Layer 5 of a small transformer language model trained on English Wikipedia (12 layers, counted from 0, width 128).
A neuron's activation on a vector x is GELU(weights . x), where the dot is the dot product.

Input weights of the MLP neurons that the questions are about. A number n stands for n times 0.0068.
n3: -10 -13 -21 3 13 13 18 -33 3 -6 25 -12 18 -33 44 10 -20 3 23 -34 15 -11 22 -7 -5 -18 24 -4 -32 -33 20 -11 5 8 4 17 -25 34 -39 -5 -2 -20 -29 -23 34 2 -16 59 55 11 -3 -9 -45 -32 -15 -43 49 2 34 11 -13 -27 -3 11 -10 33 32 -13 8 -30 7 -17 -17 19 38 9 -5 -3 -22 -9 7 -31 64 -19 -9 70 64 -28 -7 -32 -4 10 -14 -5 2 -2 6 13 -33 41 15 -42 45 -9 19 -36 40 -2 -20 -7 22 -70 29 -41 49 -70 16 -27 -8 17 -23 18 -10 7 -14 36 41 -3
n5: 29 -29 6 18 -31 -40 4 13 10 -1 -2 -13 -9 -62 -23 -2 -1 -28 17 11 -49 -43 14 -62 1 -8 -28 -21 -1 13 -9 23 2 -5 -9 2 -20 -7 34 23 12 -76 27 11 -16 -68 8 19 17 -29 9 36 -30 52 -34 24 38 0 -28 -25 -4 4 24 -24 -44 -59 23 8 -13 44 7 -20 -7 4 -20 18 -8 -15 -30 -1 -9 -32 -35 34 8 -11 7 44 -54 -5 12 -51 7 40 -16 26 -17 -44 1 -24 18 24 5 -11 33 -30 24 38 -9 26 72 38 11 -1 -14 -9 12 -21 22 -12 24 -19 21 5 -49 10 -32 -40
n145: 2 -1 15 -59 32 -31 14 -5 -5 -14 -1 36 4 -36 -15 -4 -25 -15 21 2 -55 34 29 21 -9 -2 -2 -10 44 6 2 -67 -1 29 -20 -2 -16 12 -12 10 -50 0 17 -25 -21 12 -21 7 43 13 -19 -72 -70 -32 -13 -45 14 21 -4 33 29 -21 29 45 5 1 10 -20 38 27 11 -13 16 -6 -38 -4 13 -32 -7 38 -10 -30 -11 -3 -17 -14 -47 -14 2 -2 18 -6 30 19 31 -7 -61 5 -14 58 3 5 14 9 -18 -8 12 -2 -21 52 27 -20 -12 13 -19 23 53 -39 15 7 -14 -11 -8 -24 17 -3 23 -16
n181: 12 -48 10 -36 -41 -36 -36 49 40 -20 -37 28 28 28 24 20 -14 2 36 -24 8 20 -25 -42 26 25 23 34 -6 29 -29 -35 -27 52 -1 -29 -23 43 23 -10 -23 -10 9 -12 30 -4 -7 22 -8 -6 1 -52 20 21 -13 27 -25 -2 -48 3 24 33 5 27 5 -54 34 -15 -38 7 9 18 23 7 -10 24 29 -26 -5 -9 -12 22 47 4 42 0 25 -26 31 74 -46 6 -43 -38 15 7 42 -7 80 12 13 -93 -15 6 -16 25 9 -39 47 56 -28 -16 17 -38 1 18 33 0 -3 -57 0 -37 -54 3 16 5 6 47
n278: -38 23 15 -20 -31 -38 -31 -31 6 -33 -9 -32 -17 -8 43 24 6 2 -14 13 -5 0 52 -13 40 -28 -10 -2 38 1 4 -22 -94 -40 28 25 17 13 23 -56 -10 13 -19 12 19 -59 10 -16 -17 -2 13 16 59 -26 -3 20 28 2 -21 10 18 41 -11 -12 -54 -20 3 -15 -26 -25 -17 18 -7 -36 -41 -33 -44 2 -7 5 40 16 9 -9 38 -5 -33 10 -70 -18 -18 22 13 24 -27 16 20 -31 -4 -12 -17 7 -22 -30 5 52 16 -6 1 24 11 -21 14 26 -22 -17 -6 2 6 -39 37 2 13 -10 45 -1 2 0
n299: -34 -42 29 -6 17 -8 -6 15 -6 54 2 -21 -14 -7 49 -11 -14 -30 -38 -47 -23 40 25 -28 0 -12 -25 3 43 28 -2 -25 -26 -25 -23 -11 3 14 15 32 5 8 -9 48 -44 -21 54 -2 2 5 19 13 -34 39 -3 35 8 -6 58 -5 -16 5 41 -47 20 30 16 -13 2 -14 -2 -10 -9 22 -15 -31 -7 2 -8 -14 38 42 17 10 -12 -27 -15 -17 0 -8 64 -46 46 -10 -5 -17 16 -7 -77 -2 -14 -2 35 37 -16 -2 16 33 19 -32 32 38 37 18 -25 3 -39 -23 0 7 -36 17 -7 16 -6 37 43 32
n307: 13 -5 21 13 56 -27 21 12 28 8 52 -12 -29 6 -73 14 -7 -41 -46 25 -2 -9 -34 -15 18 -63 -15 -6 -30 56 21 1 21 6 5 13 6 -8 -14 -15 9 -11 15 4 -14 -5 -19 -15 -13 74 -13 13 0 -5 -14 -15 -43 21 32 25 11 -18 -6 8 12 15 15 -11 -42 -10 6 -14 12 -39 30 57 6 -21 -56 17 -35 -22 33 14 24 -20 -2 -24 -38 25 -15 -40 -8 -4 -21 14 -30 29 45 16 -42 -8 -26 6 15 25 48 17 -19 13 -2 11 -30 -7 24 -3 -9 18 -45 -34 44 38 2 -32 -24 15 -25 25
n323: -18 11 -33 6 -7 21 22 -9 5 -2 -38 -6 -20 -8 -22 -7 4 -23 -16 14 -31 -4 -31 -8 -30 6 -52 -27 -20 -21 -56 -29 -30 20 31 -13 16 -31 33 18 -13 -8 44 -21 15 6 9 19 2 -36 -8 11 21 -31 19 -2 11 -34 3 -18 -15 9 12 23 24 -13 -3 16 1 44 35 12 -11 -10 -7 14 15 3 -24 -13 -2 -30 22 0 -15 37 29 -15 -23 11 26 -30 -34 -16 15 -72 -38 -3 27 -29 13 17 -19 -2 32 20 -10 -9 48 48 44 19 -12 2 -16 6 21 -31 7 -15 22 -43 -10 1 14 -14 -10 40
n345: -22 3 -48 -24 14 8 -30 12 49 -19 -69 6 -16 -46 -19 -40 -24 -2 -4 -26 11 -34 8 11 2 -14 5 2 2 -2 -41 -11 -18 -9 -36 -1 -48 15 15 19 -7 18 -49 14 56 27 -11 -6 6 0 -10 -30 20 -18 23 47 -16 25 8 27 75 -42 59 -42 10 0 -9 11 1 56 -18 21 49 32 -23 -3 -19 -22 -23 1 35 13 -44 12 56 20 -2 32 2 30 -8 -55 20 27 14 11 -18 -9 -36 -21 -61 -47 5 -32 42 36 -27 21 -8 11 -12 -33 -30 -16 6 -44 14 5 12 8 -16 19 15 -6 32 -52 -3 12
n364: -59 67 68 4 6 -56 -23 -10 -6 1 39 3 3 20 -26 -31 14 -13 -16 -6 -3 -48 -5 15 -33 -30 -3 -75 20 -4 8 -14 7 -29 -11 20 -24 -25 25 38 -3 5 7 25 -28 13 -19 -26 -31 47 -19 -10 43 43 -12 21 56 41 49 24 -13 12 3 -11 -20 -30 -1 -22 -15 -31 22 21 30 7 -20 40 27 10 20 -5 -20 -26 44 53 -11 -53 -26 62 16 5 -6 45 4 -10 -12 -3 -3 10 35 12 3 9 -30 32 -35 -41 17 -61 -8 41 34 2 19 35 12 -55 24 56 -15 6 -20 15 1 -82 -12 -10 -38 24
n507: 22 27 -42 -20 3 -22 17 81 11 -30 -45 -10 24 10 -19 19 -39 19 28 29 49 -29 7 -4 55 -10 21 -10 -23 -11 37 -19 -29 34 -11 -5 27 -18 -3 -57 18 -58 -7 -42 1 -31 20 18 -30 -11 30 -72 -38 -62 42 11 -81 -69 8 -19 -25 32 -22 28 16 -11 -13 -20 -21 8 51 31 -17 -12 -30 6 -34 -4 18 -1 38 -63 56 -3 70 25 -54 -34 54 5 26 16 -27 18 44 -41 24 51 -5 41 28 -58 53 -3 6 9 -48 -44 3 -33 -36 -20 -58 -22 -2 10 -34 -5 -23 30 -20 5 65 3 8 10 -6 -24

Each question shows a token from some text and the vector x that enters the MLP there. A number n stands for n times 0.057.

"°": 10 -27 -13 9 57 12 1 -23 3 -15 -7 -30 -30 11 2 -20 -3 26 -10 -5 16 10 -9 0 12 20 2 26 11 -21 17 -2 14 23 -40 -20 15 0 -7 25 -30 24 40 -14 -26 18 -2 8 2 -3 -23 12 -5 20 5 -15 -11 3 -5 -5 3 19 -7 -32 -5 -12 -16 18 6 -5 -24 -6 17 16 5 8 -10 17 -5 11 15 2 -20 -10 6 13 3 -27 18 -29 -40 14 -6 -29 15 19 19 -14 2 -29 35 12 0 -10 -10 -39 20 11 -1 -3 -11 9 15 36 -9 21 -22 12 -11 -10 -19 -21 -4 19 6 18 -5 -18
The most active neuron and its activation: n299, at about 0.31

".": 4 -18 -14 5 47 1 -11 -26 -1 -14 0 -16 -43 16 7 -2 9 -6 11 -15 -13 28 -24 -21 -4 56 7 15 9 -7 12 13 -3 -4 -18 1 19 6 -11 4 -10 16 15 -5 7 21 2 4 16 -14 -31 3 11 4 10 -11 7 -8 -15 -7 23 17 -29 -8 -7 -10 -47 18 22 13 -28 -24 10 16 -7 -4 10 29 -2 3 -2 4 -5 -22 8 21 -3 3 5 -18 -42 -3 -5 -20 -6 0 9 6 17 -7 23 12 13 -4 13 -38 5 10 -7 0 6 19 18 6 -24 22 -12 12 -33 -6 -1 -27 -12 24 -4 11 -8 -12
The most active neuron and its activation: n323, at about 0.28

"s": -10 -6 -26 -2 43 -3 -13 -23 -2 -14 19 -36 -15 1 -1 -32 13 19 12 -1 -8 17 -20 5 -3 -7 4 37 -16 5 7 14 26 11 -48 -6 34 18 5 47 -32 -13 18 24 -3 3 2 -3 9 13 -18 44 -5 -7 15 -13 22 -3 -12 -26 31 17 -10 -19 -33 18 -34 17 7 -7 -17 -18 4 -21 0 -4 19 -19 6 34 13 -2 6 14 -14 -2 4 -12 -7 -7 -32 16 9 -27 8 23 7 6 3 -15 -17 6 7 2 11 -31 9 9 -2 -3 19 32 13 10 -28 12 -21 4 -29 -17 -42 -10 -9 20 15 14 -6 -14
Which three neurons fire most, strongest first? n299, n5, n307

" ordered": -8 -9 -18 21 10 -14 20 -23 3 -16 -12 6 -14 8 6 -27 11 24 1 2 5 7 -34 -5 -9 17 20 8 12 -23 19 -6 18 5 -18 2 -2 16 -11 46 -13 2 -13 5 -10 -1 -8 14 31 -37 -25 23 9 -19 -6 -2 -3 -10 16 -47 29 13 -42 4 3 -1 -29 37 -19 2 -25 0 2 2 18 16 16 27 -2 53 17 10 -10 4 42 4 2 -2 8 -5 -65 10 -5 -9 4 5 14 8 2 5 5 -5 7 -10 -1 -21 18 -12 12 20 -9 39 -10 31 -32 13 0 0 -37 -33 -1 -33 -9 0 -7 -1 -7 -9
The most active neuron and its activation: n181, at about 2.3

" the": 0 -3 -40 13 34 39 -1 -21 -4 -14 5 -14 -28 1 -2 -9 3 0 23 -8 4 -11 -15 18 12 -7 6 5 32 -17 16 7 11 3 -57 -3 -7 -6 8 43 -25 23 -7 -22 -1 -10 -17 -1 39 -11 -28 1 -3 1 7 -10 6 -11 16 -14 32 18 -18 -5 -8 -10 -34 28 -11 2 -19 -2 -7 -31 2 1 11 -12 6 33 32 2 1 17 -1 15 4 -5 26 10 -50 8 -11 -17 11 32 25 7 9 7 -3 8 15 10 0 -17 7 30 -12 -9 5 18 -9 7 0 6 6 6 -40 9 -21 -37 -2 4 -13 -3 -5 1
Which three neurons fire most, strongest first? n345, n3, n145

" been": 0 1 -21 7 17 -10 13 -37 -18 0 -21 9 -10 11 3 -16 8 7 -13 2 2 4 -11 -11 -6 -5 -1 31 -5 -21 23 -20 11 13 -36 18 1 -3 -10 46 -3 13 14 -1 -20 30 7 25 30 -23 -38 26 -5 3 -13 -19 17 -14 2 -19 43 16 -23 6 -15 10 -39 43 -10 -20 -5 9 23 -21 -1 -13 15 15 -14 22 39 -3 -10 -15 3 5 -8 0 15 -12 -43 3 -21 -14 34 9 12 -7 -1 -5 -16 4 19 12 1 -29 16 3 -6 17 -3 22 -5 -8 -17 17 -10 0 -37 -5 -10 -8 5 12 -4 12 -7 3
Which neuron lights up most? n3

" superior": -6 -12 -53 1 29 18 -4 -19 -5 -16 12 -14 -17 12 6 -28 9 9 0 8 -20 6 -25 -1 20 15 17 2 28 -4 46 9 2 16 -33 -11 -2 19 -11 67 -42 15 -6 1 2 -16 4 17 27 -17 -44 9 -6 -3 13 -13 -8 -11 7 -32 36 11 -52 3 -39 2 -41 42 -15 7 -18 -22 -25 -10 17 11 29 24 2 65 1 2 -10 12 -9 1 -1 12 14 -7 -47 -5 10 -17 -5 52 12 -1 2 -8 2 8 3 -6 -1 -9 22 8 -4 -1 -7 24 -5 3 4 12 -2 -16 -31 -16 -13 -4 -1 1 9 -3 -7 4
Which neuron lights up most? n145

" ": 2 -28 -22 5 36 16 -16 -48 6 6 2 -18 -60 4 4 -17 10 30 27 -16 -12 15 -12 24 1 21 -16 1 8 -23 30 29 6 -6 -8 0 3 -2 11 13 -20 13 19 -2 -29 10 -2 -3 18 1 -17 18 -4 -14 11 -41 16 -5 -9 -17 26 18 -11 18 -30 -7 -26 -2 -16 26 -12 -17 5 3 -12 2 20 14 16 15 -1 16 -3 -19 23 21 -12 -10 11 -27 -30 -12 -16 -39 -21 32 -5 -32 3 9 -10 7 14 7 12 -29 29 5 16 0 -8 21 20 6 -18 13 -12 10 -64 -5 -5 -34 -5 -1 18 35 -4 -6
Which neuron lights up most? n3

"3": -10 -2 -15 -8 33 -11 10 -19 4 -10 14 -22 -21 6 5 -10 22 20 3 4 -3 -21 -25 -9 -1 25 6 23 17 -8 7 18 -5 5 -24 -4 7 1 -5 34 -21 21 3 4 5 3 1 -12 15 -11 -32 -4 6 19 43 -23 14 -9 -14 -18 26 15 0 -18 -18 -1 -26 14 -1 0 -41 2 5 -1 -6 -23 23 9 -1 27 22 5 -17 7 15 37 14 3 11 -32 -26 7 7 -54 -3 41 13 -1 -3 -13 7 14 6 -11 -1 -7 20 -6 -3 -16 1 30 -11 11 -19 15 -11 24 -42 -21 -6 1 -11 16 -3 0 -8 -25
Which neuron lights up most? n345

"\n": 3 -13 -17 12 14 -2 1 -10 -7 -33 3 -35 -37 10 4 -8 16 33 4 6 2 -4 -25 -8 -9 1 -5 7 -1 -21 2 -6 14 13 -28 -13 0 0 11 12 -14 14 12 -2 8 14 2 8 31 -2 -7 12 8 -8 36 -12 13 -17 7 -6 14 18 -7 1 -10 3 -54 47 6 1 1 -14 3 -6 0 -13 -6 14 -1 40 9 9 -23 -20 9 19 -2 -6 -3 -11 -35 1 -6 -51 2 20 27 -11 10 2 1 9 9 14 11 -47 -6 0 -1 30 13 21 -3 5 -19 6 -14 -1 -7 2 -6 -23 7 14 12 1 -7 -5
The most active neuron and its activation: n323, at about 2

" \"": 14 -19 -20 -21 28 4 10 -24 -6 -43 4 12 -59 -2 5 -12 25 24 17 10 25 14 -15 1 1 3 6 2 4 -18 43 3 -3 13 -29 -2 5 -17 21 34 -28 1 12 -27 -11 -20 7 0 20 -25 -34 12 -4 0 26 -17 -11 -26 -6 -16 32 14 2 -17 -21 -9 -32 36 -1 17 2 5 4 -13 -10 7 27 14 10 27 8 13 3 -9 0 -5 -10 -1 19 8 -35 7 -15 -2 10 33 20 -4 17 21 11 12 16 9 11 -57 2 -11 0 -1 -1 11 -3 15 -10 16 -2 19 -34 -1 -13 -29 2 10 4 1 -7 -8
Which three neurons fire most, strongest first? n507, n145, n181